Layer 5 of a small transformer language model trained on English Wikipedia (11 layers, counted from 0, width 128). Numbers have three digits each and are written without spaces.
In attention head 2, each number of a token's query is one row of weights dot the token's vector x plus its bias. The head spreads its attention over the tokens so far by the softmax of query dot key.

Query weights of the head. A number n stands for (n - 500) times 0.0017.
q0 (bias -0.206): 437489432504573518523502545427484511538617489462554440480565466451460565395414630425353447553502515613482401600598421458504396528449475680453443542432462572565563575421538498589522670453493609576410469515390712484372475709546488419607464500563447411376543410531483409457448674490621449500460657484461454443458603528504476465440625596473580520378406533397548555484495427512593516415424
q1 (bias 0.266): 633241283455544488325718444315554492604473459804438541611545458389425477589591374508467476411556528374641508601560729561504824416602326272456483642576279483719590622460333347568528722649691624832457349647616454749620248377484731561343380611391411640504329551130557512609432509473365683562362651371528496587512177645377262407415428543535627270492334730249374492625529582334602471517202
q2 (bias 0.024): 549722293681446590746563697567216481283491552472665617579872586589589469454266643306433551694618300661533570815669426662383388646384596704674702627414765367453718767334385374352436269364208299533320663522238407313250486548698272602556407409552491471706581379547422388123485539677679495528749300528387474639563636216504630578461486280460472690380838056352403582377352394336570538641722
q3 (bias -0.157): 483583430642666588468570225372275567609634465347462605455519674510320333462504473339461445514416456587423717820388577338301510503510460537507407332462433472441623638575649457504425465601283650588691545464421473500412818575565552455386510723603531478458373536337333384511523665590516428349393555440483428330404584647530286555422375569719479679586547486419541669560337390300410416720644
q4 (bias 0.085): 493365638534583455378514435643463408470398455449520596512580510461519405391598392403533648502484553444448471500526730366446551629381505448497459513487455538525715457389524599558674657300510404587498428516505549571463621457502560386444463589537400485613555393478667516636500484532535431689473478406474470581474505478526479394410450539574620411467480478358471541505347405573588356544459
q5 (bias 0.047): 364090252381672664359721338627728408534261384638476380586427647423450342320723454613568311396515691381577471290294641429495557612632332209296426535334205549635368368315720564776805382591683625630610447640743246692757592737316759538683595464344457539376374575395712418779251586479455594553453619447699576373509413538684048411320472525621672416645257658384410150902412562373419307490406
q6 (bias 1.687): 551623660178649626226740848268664527451541467592408505575406412581474576420434132495456837543426437681337012831611619623777823379464466460442589540846642527326562737419240332157357391402348852478604366688523261633312435483489735799671464661192543472835813315122388598588518260628733730440420306309636724517438408654417708421480416336195274429320528814272569517177715655391414347435091
q7 (bias -0.031): 485590309460296522424560415471468525623409654565387428571687560553420500531514604537630451478572364527478358538357716451481500491707686583513458588520387206563420395383430548760454542410472407415557554418631603593450481670442493654463512431604454561522500555416659435360462684154445722723512444601358368619446381531452401485500657529491463462497474382536620510579234491354497453519304
q8 (bias -0.382): 444432599576559664605503504705318454650402360383368240655205574549563539616323576684560336373482463517361686277608587534500459567523450615327496663425391514458563461686526618358507477417598507709307662419365653507353361443562386257208402458599428732389560615507418474504649566534396669489391497441507493529480629680520530571578534515419545637441489600504466375461331442732706730472704
q9 (bias -0.022): 538542450336418578630334600603268476520449361298358169473654668389519522537552397400702533420489277577598490645480585517530396592481549691486361786573555404300548380449424497433533568730449449402565463516562530590551602229517407900544545484390577462584531581662378445411366496606557305452693343561542573507516520606393474447658493260418453419522563534429613486422579423647617514615406
q10 (bias -0.158): 392496756713599208365432389652476627579614516512496707539543472445496621535365620573548824639422621425249585356489504106457648519548460350537456463280476274661485548412667690463496298304457633390545507540563487504390645407454496450517474740790647407469421435359393276532396640323376524472616453449564331678612496538703500492452542786768422333596367309763319444725520434646496457367658
q11 (bias -0.090): 392552359593493453734481743654300669557469621477466574723566336463593582421548436563422483586609520554530387333529465477571397588529469496496314549620453524517468353450546393457284508487530513497529662648226544596453386493503482632643345559422566238644649312366438276486474578327663555557536670632380607244778520398590439552450728328450543386351400453592714500459497417475450611443445
q12 (bias -0.036): 612484576572617688427533372640565589419543217238274370515637543519318454508644449451427406380304567369339406368481400406550500522359480662650629428525581357618666554598480622911776782328707686557361510382508778586543232649346617462188565458384417574458558524546511406648513629500397406588361685200529496569460469463493401262432604620464526300504343671552556343458523651601402389378724
q13 (bias 0.032): 594631533578602493483493388626559531683774479568693627439377535407385490331401664443357476497529603533376378570547748642314616493617680441723549475307566632765480507603584507424571481376383572407223425465426527461532483284385467392541574475601554609390528528517409546465580536629638457524470711479400494365215466634401243178426367640403425492425379425464503521399462500558299400576681
q14 (bias -0.334): 545528652377479629357448408582599663348440798396429614447485449500654481517418297536500497493666301532635577490359585603679487536494555461221445458533758531278443291435651250433539376547638497233803598595409396383522375590593358470493516509486599538641551720577638321610563493583478358490357590642571588525558348559387597562588552595585500577455573426511616317500442443357370618463413
q15 (bias -0.177): 644593496496408471632559553315390526401698412655536797464417518449375657411504406389621690554431620566839511567450432353613576556521459674546485709586511518398665581574403605500394280485496333310316629694492488623657522526429389368734432662257207388388430274551578631589260439312486436698360421361440408615427427401740573528500602405599489583648586511466689317555526367577594580485376
q16 (bias 0.027): 640576500554286335496436463500756374484814449283469465357640472660504416423185366592101573485504481519660631468527496554426577443637540807417780349610771516598541496584446399660214456414375477582396564485399629743449277304427459535513544417484446624690516452426603734310813430571358576512381512630545263537522609664690407485566406423445481440555536457218477392288737527380515332582584
q17 (bias -0.099): 440492398326386752613801304443248436143587391652504493511516382623457423691719550401587335743602590575433470447602355533459467417450431302365469741407628334373596678384480577631737454589395511522543616472552422466406496607661346581585454472481526737489613581507566518618619417576403419496643470534255497291475133343361618536674370605647704524578331329429489538459473710635629481534535
q18 (bias -0.268): 612561419445496370584236500429553584465500538510451382248496546514590249459781500538571483644544507507472669369694598469570493500477550689459443558406205507361725528410478331561490656897430448490450395464729588415552339192455654291257372613426620532476472428604388589341446599597484619423332524644604568725437406320597373425529530507412490489421496542599346636539337507493576626521417
q19 (bias 0.329): 493465543511457334383597275447606553466482609165481601448300271680661496677280536581629437566559660772462352534387359419579552373596481149560477445561515637628642389367472473750306416590508395782532479496593649443395556766397567596361634521663341388463390201534595379649665393460196419557570389715536630349625395515507593379528540567581403340468434478634379442628645637452596301545469
q20 (bias -0.232): 318472429437511531633510543428537354585468368383486648587676651402445449420575539493326556639542448603679527630674391430503500471366448658647521194784408452551270589374590298567349409551449500267400608465282712421462453552573386729669329512486586583423619493554556705548556567355434420480729463670523494561561358408497400516459582387465610448388583490617450341333551417525310629227503
q21 (bias 0.164): 623590556486671415642169604597624582472424588140592482542332550331416454472259443441447614649375238557521413554644548691581591558493753710683597478359603546225420364572519522652287496598324546401564404493390484540348482395358559490515497441454427421514575292370579540428767285432618417543521368642581540712627447538412544349414391566316531562493573472530597612546411431552315500623609
q22 (bias 0.214): 677485349649606670376503557445337373565436709625568568393531661346387517415568335662391493419598322322489610595461402305640646587374585554607445432512438292694739624523668341572272749590547686374438411591488516625426486408624656514375446470384539577400624292668525312427619443423463552612546610529476483743647352423407386496325455703698468343255452353500468419384471546714553633583337
q23 (bias 0.184): 432655274545703500225424500488519397348670610571663590579615304296514521737559691370359600489698588356409455512452445392568478460668683331748632421312686420583636354500408259739518487575474334625265407578784504322578496640404636500496543315718351450406580559594415478692388488532423449606582421732478270436672602400478323588454350614504429347514387545595552372679439500196440398560364
q24 (bias -0.347): 510543333391638434654513387416329594319338354428493465339361384590405549405366678351630735500504443424410507479598489377393486634454610478551514478463542489607625546378566429516601446486490483757321453506697630677464406528466420568526588234745534660562472289497561461546424576652371553848687438423503335573431552595560387601555470641717473829592518245507626543615416500456582552296625
q25 (bias -0.176): 692251676486380371309380455627568507328417622302511390475341348440439537448382344622561486430522235503354384569549537602543405507598570557372358689442554518578426435378254382542538639358486557707595627420182492609607600599542560475713564484532644263369648507574315317558672496339527533439619518403387533688575625806480514653650465597637479465487654401672483409500695454515486582475797
q26 (bias 0.301): 203485267504703738575493628432481582400521385566604419672363624275715469246754518504635351493469450637470551455655581420589390561440492225382587365248668766433542549346606431574471417589493334430419375677381423349393552660380488667585490538451449299456451221699496307571480609683486496478656584522307593543356337478443582449441536554355570359371473585527573489735290679571434619678489
q27 (bias 0.297): 374592564482727496591572428555587533269631550589435640610364467360637476401548569282366535493319420661536557504643466426694383357337832466572695534407406693417337580408469215387542733525486389511459395389546393229624568537606159493461605387460511728439449519650795510573532443369490352518486635529372577519712547560342497465460437657413724520456515354376525456489587571196500622486467
q28 (bias 0.188): 681292685500630557568622401676602667666532455463361433388418481384593475349309511541333563463240467396605418515248524382541359434440647508436565633670583420414397611396424759461643643399425507745590421402597599458584492569581449478316338514432633458332534756362614422908504350569825546500518619360688563623518598452522691493363591422163459730748519530449371562504523500540552553470299
q29 (bias 0.337): 477635400378656446700532474642500674363512512271649290365496605414547446638696732447600613593370572531290630345781672184426480480508763163535386530567280162306516630275452606235681551340372377760279534662651473327519488589638470557487562462437670454303463530549270398709301565606611508550618728703409531578598566500232536500662476298523663419473432521599415496475684642334671289492351
q30 (bias -0.002): 401670843456593508854570394639435630613609516508439536568347660432408632381304573453553468718707473657649516627614416500419560492668442436564463462552581741560321410845586575505524396307468524322596537526184442484587351285528381413403530407284381678492410721460508741279562352626609429561385516415508655564546548551458600347613422433127173650317429344644433512362443250585161411613446
q31 (bias 0.129): 511468268421446509636368503412514480460540483403664323591516523577596382652602585373517571511464406612517713491598413438517497389359453457518424494308393581437429418328375444423410571672385674474470534540574620518535474606587418429469357381535635585400526420557466612445664615522580323471556662705475409394615514559484533564385575524419619293283595543374525594517424455488514624566388

Each question shows a short text with each token's key, already scaled and adjusted for position as the last token sees it. A number n stands for (n - 500) times 0.0012.

Then comes the last token's vector x. A number n stands for (n - 500) times 0.0067.

0 " Kill": 484520498725541507706542665443595508511475622618454631516424568564407519721553427374364293520512
1 "ig": 558443505641500472542514774498694436467513474584450565568425628453361416681601376366408301549479
2 "re": 468487508662463471522541727422673457539487603661478574480417597449398484725582324363450307540489
3 "w": 501422464704480466579480736422662482557497612627513547572402566473396531706577331366421343525424
4 " had": 515529656636474484778454720562657463483510524511400625569453648526459503671645430463435357460527
5 " made": 531493644672468501783458725498548524474502564524465596547502610560407452672659416465439290482497
6 " no": 479599562647531492664581680488645529564540593587386570577351594419407494735637391473439351387454
x: 605603437580474723465467615381637674526584508323663344615695500539495565349342449480570565460521454481489533456504482518466527489604409486560322508505581478501544504476483635247701528392538507653597345194412459683594534598381501520509510685308609516597597425440431568499440446503300415574470409474409382492623409526641495421519601514184531380440493523501554511517602481572362454634341
To which token does the last token give the most attention? 5 " made"

0 " in": 548555575693579469835587631453585499570490550545464591523398568578441536633565408496364369496501
1 " the": 495574560650587475757558674515580521560532528536357664553392576513424464708641445505430384502524
2 " Kill": 491497487731497473584589653485592536555451605567446617568370547473412499699527388369347282513497
3 "ig": 453494505638563446518547744529656471505506453547456562587405608419381384651575348397386283536465
4 "re": 509551521654471477520560703456647486560484570626479566498403590410386439689568289399427293527479
5 "w": 508463457694473448542497713443644501571483601589509537590396540433387500681565308384404331516402
6 " family": 499501599605495491655514774520598549563517534601433597497477596507374490733615423373389354450521
x: 558392501635572595475445604469549358530667307434465527637496588485446780539294610487556518501537449478685485548574423464420362357659526629609468350479609434546570456403301428228577457581430571607697395560625522646513516481394629556533417469369399475626501471360523479533456411397432539585486458595501481568427514541428617349400613610419486272580424546469385659501492576571434523663415
Which two tokens does the last token look at most, in order? 0 " in", 1 " the"

0 " –": 477584512713557488749518625479609494513566593534478587540401563561453506625567386446404371475504
1 " ": 472532474672533493605503734472579516527515611561431598556375576478405484639554352398388379498501
2 "7": 462529535711493485570520694483644515496491559583463535502402554452404471687545323408403372494483
3 " February": 478550645607477554687570643548581489535451540570440594494404568414419423673525329440423368486461
4 " ": 513450498696461457547506684519564476550473575553404584558366578429434469645534343406372329497522
5 "1": 554461502705511481535509688534573477566447574551434579522370594455431450664522350431396314525514
6 "8": 545469514717506467556523640548561465513445574555393565538394600417383472697539388432379333497503
x: 615540427416445529657459462455551467576614487430608431511551588563478783650541556357538611538479664581386561540457450366653465396513496618484515371531497463421570595437472605327564445482234679317671176756732395658351471546309522603569515492510394480462642448503559344394440419309333580535469412604495457474473352653561474322542622576419570384514293563568501705446543528448438424599577
To which token does the last token give the most attention? 0 " –"

0 " newspaper": 433531593630535463704521727505580509528514605642403590505432586573382492720546479388450381479515
1 " ": 475460493699486483565499740471620478553523573619425619566384604469421484679550379379412344464488
2 "prop": 557483482692479472511476683517546415537534602643433587616396628502436454698519418447429282536377
3 "rie": 495473529652481532431529741503632460590492560640392555517392586423400472698548383448438297542487
4 "tor": 504457526596443463490508786503623476562464603625437546556442562417319480683547406401422322529473
5 ".": 491552648625533516709497756502660450522509549622429575534459543549411479690565440409437373485516
6 " Le": 499582622646530551610524702490629426579478582618409577531426520404418465709558336385439388438473
x: 438496578440492525590580508589584281520687746444421299549568506524438701488415517387719644460429533539488509443318429504588445580377525583455538571408773479529513575480441511260721422547270652598576284425558488704441507517468594502505401530378491425457539248430597566440590471531566657469558480353428566590524495521606438343495676441364675300540337640556566435613272616535455436490384
To which token does the last token give the most attention? 5 "."

0 ",": 494585554684570498770578630507584514562534538587452612578434593542411499657529387402379364511510
1 " with": 494553587632588515762550693551629541498500533493328613568415562551398473617636423487432426475561
2 " Tony": 470525600652522509585579715589618535574498550594449597513409568459398399723582401416393362431495
3 " Adam": 489534530656491492587563731561599543558464586627477614564410571441416421710541422380330390476505
4 "s": 540485494682478454611571752550614538561505547604462597561413632487438432699588422392383393501502
5 ",": 557535592684525519707563677547663545527499540579445603598439610547430500647570388388374398468530
6 " Ni": 481536480665515472531562687460669528518515594604441510599359514446405511729553357368389375481442
x: 512489440416463497489546532570521457472584493417523392751588585533578576460440375634806672371347472543352553622433518375528508565511489476437464449436566497548596500430283636412561476470172570553554463291599450497730406509622532442496438682369472497373727280372584613392702430570423519574527430503570426471421470406479552416591650423401760304397500696511497571542526603526376509498473
To which token does the last token give the most attention? 1 " with"

0 " professional": 525523570604562468721507729466547530574511615657449590431433607525381469651499406453399343547478
1 " in": 429503588696567450748588636456624465618452554573479578562363566510464541606536429469322394454508
2 " November": 429583676610515542703603676592547524632399513602408610511381565461473441604522391461432342486496
3 " ": 463448497711469435525500742498582480581501560589413572584356562438442463631515358401377323522557
4 "1": 533431512706444453517489729502581495596454558596451566539361589464424435655492364433388300549551
5 "9": 526433522703458465506516670528563480524436559604381546579361585430348483693507410451366296516526
6 "8": 539389498730522401493546667535609486573477602583379529525370536437373474692506418408360380557538
x: 595519382483381517579400551530556288426607422415577494486384674581434715686514535522575698525388597522450544518582444346593393392550535622448639349501610438344398512478515570389557496530450622474677220775734371549330429523446550533535573686536441492397480511413592373384488508494334355419509285638532498488535357687573585410481594476448624319482246517553436654464570620453407335643625
Which token does the last token look at most, and with what share of its attention? 1 " in", with about 60%

0 " was": 486514561636567454806464614489618488504544541473468618571492585579460522656622469496409385482486
1 " generally": 472587577623583435759555639538562511512589517495487588566446596481406533652602430512368364477519
2 " acknowledg": 441492586588485517688537740523584461506474558526444569615413530525440376615554362497403322524500
3 "ed": 472511559648474446639544736514599503511468523492380589592462525515460460669579420403417315478420
4 " that": 491584616581489447773577653556634557562515547497414643538451507582464506643556441442409463419544
5 " B": 473545552625465501507536698497529494572447493548425593505371590453382374673583336406458335518423
6 "ould": 508579599633488539618604611537584481559494476496494618570389616528449526658577375388334363383484
x: 556380534597603459444469529403518518524623418554641294682561603539443657632325501373568394586490579483520357471520433505556418359543507472425321312367651455519577655603268653335495486661511630500792325639583468687414359625556489482432515629422472510438592289337507453530526409580493701700517421358604435587675472561489614409589674298454518419598470525470505379526436525654361395464547
Which two tokens does the last token look at most, in order? 4 " that", 0 " was"

0 " to": 533552634671550475856587667531610523509511500560424641505399586595451473658594409437378344453486
1 " the": 493603596664572465821542669523575530521539533548346670536398588529419461711646452480403364499526
2 " development": 417515621650537453721568737513605599475458607577441587484435576543306460706530367395358352542468
3 " of": 461597539646413413674626741460702615520474549531365589498384552530363506671550377378339411419515
4 " the": 506606581660407481759568703513617553522523538548334667548380617523375430717598449467400399485558
5 " genre": 523583661580523515715585719533497586554477616598406653386415551482361480686566405354360321480434
6 ".": 477604694586501561856526734498609465486505535580404591483430521567397502658582426371410384494519
x: 469513530517538418504607443535482371514615611410594381693561721454466542571361473424461528413401435546507608579462474463483446502581610420616457422513575562558563470451532433316593517342264549573667342443499470515515392564627666471748597361347427620385520373526492525589295380465567649545644554496563496541507526455620437573386687495313518385645354484625417623467467483469404334633442
Which token does the last token look at most, and with what share of its attention? 6 ".", with about 30%

0 " p": 462503417727526489661605688377548521508563627604397705586266553513363534789582335311401266516469
1 "ir": 504469476640492476471508768430618451513606646578470567578379475403247484781596348245351221572465
2 "acy": 448402538652536474541569789478645485580541640665433629483387543482261407788547328278352290520472
3 " in": 457437582732378445648622761441684502616442632601407612534281545564355550739593373335318355455544
4 " ": 513419530696440441532523838498602524594476635637382653569303565490352460722579291290362303468524
5 "1": 602469649671497514593550812547566526626408628626406640516292574520346434724570292340366270500546
6 "5": 582411586718528466563617726520620506537432672623292615548356557453286457762597323344335305495482
x: 549506485459411549680464492571552456585473644492516434485513536474379719479532614456543531549491636614510577614507407458472494368559574607514378423590677484390622457375486582249654477453342605401647207539624461557505386643532525533597599494545295450479658441400593441421288451471284633493414322533372477606520463469586532426391565635388539294489321655599451704449547589527411375592638
Which token does the last token look at most, and with what share of its attention? 3 " in", with about 30%

0 " and": 535589572644553464744537631527561522527568519594443648538412564542401501655548425437366362497502
1 " it": 530556573634536443652575686530613567495557513583394674507436568471435508689612428447416379512546
2 " was": 450546639623490443779427627465673502469527502478440590546450596543441523622630459466436381495508
3 " the": 457615625594476483790524619559579524501525515504357623573440554510448455649648503513413429519524
4 " effort": 511602608617487466714548678560531563513461574506416620529455557534328482663591432448363419519474
5 "s": 512633609632495469708582613502588522522547513557442587535427570497356456701548420398382385531453
6 " of": 513649588603536482661601667543630567525496536507379597517404517534383478663591445418373398411483
x: 619584448514340485549487489452623467666574491485482499611424651452360521587364528570503570429486485463442514440463525396508499430596468472468523354608701451434436466463309542238658497442379574530625443546541582812534470654404602519809507646406346533539514434404557504523470495509381697582510468396364442543452347465504531616500608503414411433492358596460410517546533583502439595508526
To which token does the last token give the most attention? 5 "s"

0 " where": 542682601632511456747624576542566494512561558535463595583455541560413500653592425481356407445535
1 " he": 497625587690516436695553619553581476490565527512450600555472618506463545741593436471404392459563
2 " gained": 438525645626528487771479715494543531457523515479436568566470617552404447629593432517458351495521
3 " a": 463579646600461452767530625508642527489539532533385598521423557549434423680663450483479452487488
4 " reputation": 517567677585461495749577674533595542487477566489486571526442580504398464638569383449399338470472
5 " as": 572572639588483423688565727484586587531507520511415637547432538534403446682578480456466352464501
6 " an": 571644616612550496715500650545627497554550560528421643582437515515380493654637480430402473439487
x: 605648364509291528515518689453622542561599403427553382647507520594581621524379558425435604436522456529448469417484451636385476448537484520458481477602600502562431518587442574182441626477417601599652418462449582665502418675344567602480466592335403519632406585480596574454591441550321471461507524536501410499568515428636435517480554437270768294394562535560356405539466510479526351482425
To which token does the last token give the most attention? 4 " reputation"

0 "ir": 459516526667553474670481768414601472538581616678501596545460537510339509753572402386442289517480
1 "acy": 457441580620552496662541781459596507557553614678450619467417568554308445743532410352425357520504
2 " in": 404457554700475447731580740460647497577477593580429625534353573586389555694579416411351387462528
3 " ": 456419528669458458590509804507587522570487617607406643564360569499378479685565336338377343461535
4 "1": 541466624652412507644527793544562532587431612600447630509373584526373457689552330385384327475551
5 "5": 565406566689454463607582724528609513508444648598345603542425562472323476729581361387355349478502
6 "8": 560406544698529423591565732568627496566461648584385605510382568497299468722568392380338384483525
x: 688459443584375493591409549531579264569603542493497470480463693511444769603489556468539562523393507518375556547493466392607392386652525632525628305520538467405509494504517561239586509469413600400689167626680380619391365598422596508566631563459344482469529431427640384466397526444340508519524348607411489523488433647538622402452620514295603321490346552608437632531526579564394375625593
To which token does the last token give the most attention? 2 " in"

0 "rel": 494516483674565465653503710386555520537526569647495610486423573515412563685512456356414287526530
1 "s": 425438534634522483660531710419611509537526562630450606501420595540410476713547412327436348537524
2 " of": 435442503625462470611565731517674534543491565562365661526399541572417507673597428376391396423537
3 " gun": 485411544658475429624475710525643507492462617614381596512407581518352473653607350381492388486498
4 "po": 514415490635510471566492711486651523510546594622541549523332543438384521704508395354397325483453
5 "w": 522389458677514429522505697448651497559492622559515555571385538458394511686553341363438328508418
6 "der": 524418466700524434520521717481662497490494536593454570538389575420373496658540369308429351497476
x: 523427541478538430538620564490566539535625334458463480695377589612550737432391551321576435513390394629430457536495545511366340576594595556591501477581727374546470430444292616207509619464412590561591332538685543501258492567536542596421558644474593455564491384496705487494348501491381545680508484431481355646368354486439500541403635565464435322480342527545506643668453651549456411627477
To which token does the last token give the most attention? 2 " of"

0 " ship": 460491532641542506600471715500579502472491588658453546478468547510386464717580408377455365527497
1 " which": 470624594655519458705598634541587523508572537567420640518491534577433562675579473463418467465604
2 " had": 501658637628495451728483647531598459475560485477401598555474624500469498631609463489470387450542
3 " put": 513555598716494475622485680507551503489510518516452588520489609512447451666622375463407315516525
4 " into": 502541581637448464645568624504638523492465479531424613548413601563446446658637408470364367399497
5 " F": 458555540679540478529543655483602510521479503592483571494370539444439469683557317380449324477435
6 "al": 502547498643480464522506680506580478538511535600437636572434563448373468686590360424380354459440
x: 417479525303383608541389411407608494493698402508388376438520662557567794525326457491738595512338579592530502533442461561433279479504600584558516472487735488482680530344359600266478590443407620469623338554556422712518540621172567493487521500437413540510641459480623550519455442478407705673573430300392461493441469471612503570508545533412400279472368649619460638628501605524558368626477
To which token does the last token give the most attention? 1 " which"

0 " (": 493549549685589512747552611460575510494568561588400620584346579513411446641539385396425305611472
1 "born": 530592567645558466760612546468644522405554445486444572652349682492415428590443362524402361530544
2 " ": 485530498760474434644546692449591525524544502590464564588380684439438480664500300460432351513529
3 "1": 512527522746445474628593688493612521559533470576514553555374712462439465657479314483418328520526
4 "6": 490515520759494479619606636478646540463526523584415521567408660440370472714496340482400338523489
5 " November": 542555691633491585715631619576579501624404482603370603493382627428484443642502372490503338484487
6 " ": 520452530749514411577523685470580496566493518586390587583337612422431482647482335428394294493549
x: 500535535419423543581453453453580458448685660455753471604403598624519387562491650460536636495582578436446530496591583494421568472501463526518429480593619522458594577409469513343539310403228525561598245483659411660405470463451738646499599519387405539336759466382562473501368312417324578431676357480413447424436357604466326349482721437551682350552342475562486730655487594533447670408588
Which two tokens does the last token look at most, in order? 1 "born", 0 " ("

0 "ton": 521541528668544504657492709461610501499513531663464550509438567509419496681560437419438353528479
1 " made": 479527627619544524792439665481537527472505562525490559530509592562421479620609467492470342509522
2 " approach": 450567619528499475721598671518586516503449546535419595512443566549365458670546470410402386477542
3 "es": 506493516638455452631597655461629498508530549578392584545429571551394479716543462391449347490494
4 " for": 534555538625434450677579659529630536512468581534415625544418551589425460640590389456409403417512
5 " the": 546591565596448510693566646567554532531507537516374657561429580517403424672631471513405440466538
6 " defend": 482592583586539531638544721520557541514431562540447593507397547511435463676558383433337380482494
x: 575489391514523459425500594413544429593657591563677316674558729418338672683409326548593506476382542438476428521553497558457386281506357501390545249395603550436535563474284522256519266483434566535677450555620491644279554687644461560407555491379412539574579498370547636566536327502498582656310444556522560548531426642583346442421525474527322389551464577524510512731608621422492602528548
To which token does the last token give the most attention? 1 " made"

0 " in": 540546563662567474781573610461571499559491542538470577519414557565450530612555423496386390496500
1 " Division": 503476521621553476598514715507580558543444572590427609448393572524382473678596407456488384515526
2 " Two": 493532587626495475654476672503614488514553555544390604547468619511448529643619373422447375496543
3 ".": 513578615592494504723500705520619474497495512577425573522467570514430490640562422425407387496519
4 " Both": 511634603574519528695573591525644471523521548540403545584535587511534508674562417409401382450555
5 " Ar": 530509547593475505528521673525539496588461564554444649542456574445362430672592402414333402540446
6 "sen": 538468522604552510578480697446617513545477563598516501540430585377452524630518351429357339492445
x: 473506486533609359395545540494555574484470386430689278565502654546518898620387494299649564465339520397537369554438462405487483441515535537452521448469588461479491457472287633330536439556405506514703256507661491563510449571583607523466363609446518296418688361472674682569551363574283611791377390503659484515455354623473576430311619548373459359447446541644476523685590496539596540557557
Which token does the last token look at most, and with what share of its attention? 4 " Both", with about 40%

0 "8": 487531562725576542725519741472627519531549554652486553514379579527383518704565374440384386548512
1 "9": 433558559723528552719529726470627513532555553651482552531373576534371531701559384449368374550501
2 " and": 425497560699501493622531693541645500560579539592402679581337566482389567652550374391308355510507
3 " ": 462505540697459506573519755496594507583521612598424616577350574435404472635557309350345340494537
4 "1": 549532598717438564583516732513591521609494596614476605514348588472403479651546291375372344517536
5 "9": 534502596698451595580555699541547491516460581614415586604320560451321485695562367432376299488497
6 "9": 527414542717525473528552680506639499550472637592362541571325492447296514694541368408324400503523
x: 598485452568382507567367620584545306340485510528525335536429731506345734625519433498573642526494687532475507627588400395564420343632529630480481390541542549362426334423596598351542489420393589414742206657563411534355459540553593501514619671477386499474508474336572483434384570572334462480460346554518482491652395568545614346457684397399639416453278641547456569526585577442338390553667
Which two tokens does the last token look at most, in order? 1 "9", 0 "8"

0 "\".": 507587619563525522769503666516568487500518512547459542526488540549442482600537457481408439530507
1 " A": 498512597605493515643484616467627475544519546602401586520438568490444481649602387479438447550470
2 " back": 492504599568502568630468661478551472524491570552475568558468589522417491635595415469395340532497
3 " injury": 470513606589481537626531669559591489536482551594405546482418554513394462620550411460438388563496
4 " that": 504560573600480488659569641563637520550523550543421617513452565537458506639560442476405442486563
5 " required": 541537579580453493647531693522531521528491538520415595519477593520395460615580439477414370480559
6 " surgery": 562505581557505491610582653531573506552501535578439577512416571495392432635555387419413382505502
x: 532543496463597541418541554480511503580676448459486510659488636436560779574319486540470581458576474282487431522482482531499580442365438596586605477442726557434515615530291453270393531509507521489725404496685405513512493611371491590471649559431516355519618332257543556549428418368482598733474353565473524696614498485506548458314753529463592226409410478518349397477593523511442440594544
Which token does the last token look at most, and with what share of its attention? 0 "\".", with about 60%

0 " influence": 495510534689547462739540694482583517504503586518502555516433569567356470660529371450366374542470
1 " on": 455546591680546468729616638482680524521491551502443581516430558586446507676569415463387403412470
2 " later": 460569578650458439604539708555580473527536542527442590528370597540352491708569363538442332477507
3 " v": 489534488679507529538577705504569491560485518578431591573320541470380521689544307422408412408494
4 "amp": 518521485648557466430526681529531483587471570623415584570359549443389447691507428360427300555415
5 "ire": 550519575658468503484571679498634492572511588602442560511442520486350411668525344364395315526494
6 " and": 553541555642541496555541705556649514532533511612440629558391555462395535667547379371320411458488
x: 586406422561493333504491430414567480469498478484333393569372563642416650511407516421391572510410482382454530540465507594519439447559655443641430523495683502463539620367346612198552623447528609504623434449567391695343444606524566506759480555361466496478515407353485673452449514474447617553608447486674456481579422517586521506467630554360595359542544537505305629537592597432481595423553
Which token does the last token look at most, and with what share of its attention? 1 " on", with about 50%

0 " ghost": 492514561639512480662538635514556495540511547601463593482427570517426456652550443437416368494481
1 " stories": 449475567603501477634573624538568507518526558572439600481438559531413452668578442390448380491486
2 "\".": 488573617569472530747494686513591473478527520532462532513487527563450493609560461452433424517511
3 "\n": 482571624578513561778522613557596472474509509529439559521466528488445464583551486471404446492506
4 "\n": 473510607558474512766558586557599471451483524551423562520499549472464421569554477468379413549514
5 "Le": 506530633608498499686516585484611477516493573534396575551452535457434445650537390461449416524471
6 " Fa": 476483512687497502525530614543544464594476580587495555581417546428446381648504374448434411522507
x: 524579422501559584433369536482578397598627503396552367566405534607518482561371391487755513679282618562449449394413519431726483434497470337549484517381422480531650547558345536451662298287414710511639326390493432657503445407440525672476512672419480356673594348456586489527479439613401486635555331552678541423544401697611414366521624608228843332569394640497541483515531358545582461477417
Which two tokens does the last token look at most, in order? 3 "\n", 2 "\"."

0 " def": 546565491626544518632530636417556520443451561550465534537398532491432433696550368413421303540486
1 "y": 528461522599556487544557643433600508545496562565427574532466533487391457720551377353375353519466
2 "ing": 503518573634529527579590673498589507527470577550413587491465563540435443684568390352395362500473
3 " authority": 479499593577463481619561689517558521550461566526492543456464562507373477725549437352373379516530
4 ",": 555526590623508498618579642496644491551514522586446576595406527581428495631499401318436373460530
5 " the": 518569586598498539698524687533609492534548527565404586583395547523423456664614475447452438490574
6 " Government": 480571648556501543671480693536546513559497579578482580490472540547366498668565482383393383480515
x: 572484484504667454508476565551613433654562427594397474630597638420531664497299475570555507531461501530491450533576516483412433361588673468530442450489517529558624457260226414198410414486464638531691265613662558491487519503445676541494415578411399573645527506504651514589574479527411631574486442414462449460509508646527446578457695525403442288275391470481297443430528505480580532614471
To which token does the last token give the most attention? 5 " the"

0 "7": 481549560664554538686507682473604510510548533631488536499415559529408498660557392460423410549505
1 "3": 452517558668525562667528666482605498534523560611467541510400589500401505649561408458382394542495
2 ")": 481482542656468557724545661463603475535538555574471556508406563535410509656534407404412431549497
3 " was": 507445581622443500755439625502658458506537544450478566558488583590462565642611489476425436497521
4 " an": 539520601597441491773485592542641481534552552487457605576488542554415546607639492469382514468518
5 " Irish": 520515591536510478688481711534588485547565527572486604518455512478427480680570391395416394496421
6 " writer": 440552580559517484708548722586539561549454612511467526536457560482424471649539468397375416456479
x: 587564366505806588523474381407550419579756475494607384648563633587420744640350400455467428514530445495443504512722488437481565305662458610504552185557468437655484491323251445326521412584468532502608361434539559530288559551542572526467619594404353460523475461366581641590487387612497586558485405549658500516431362394626522489362653490447590169455394536509494452586578480594465468675421
To which token does the last token give the most attention? 4 " an"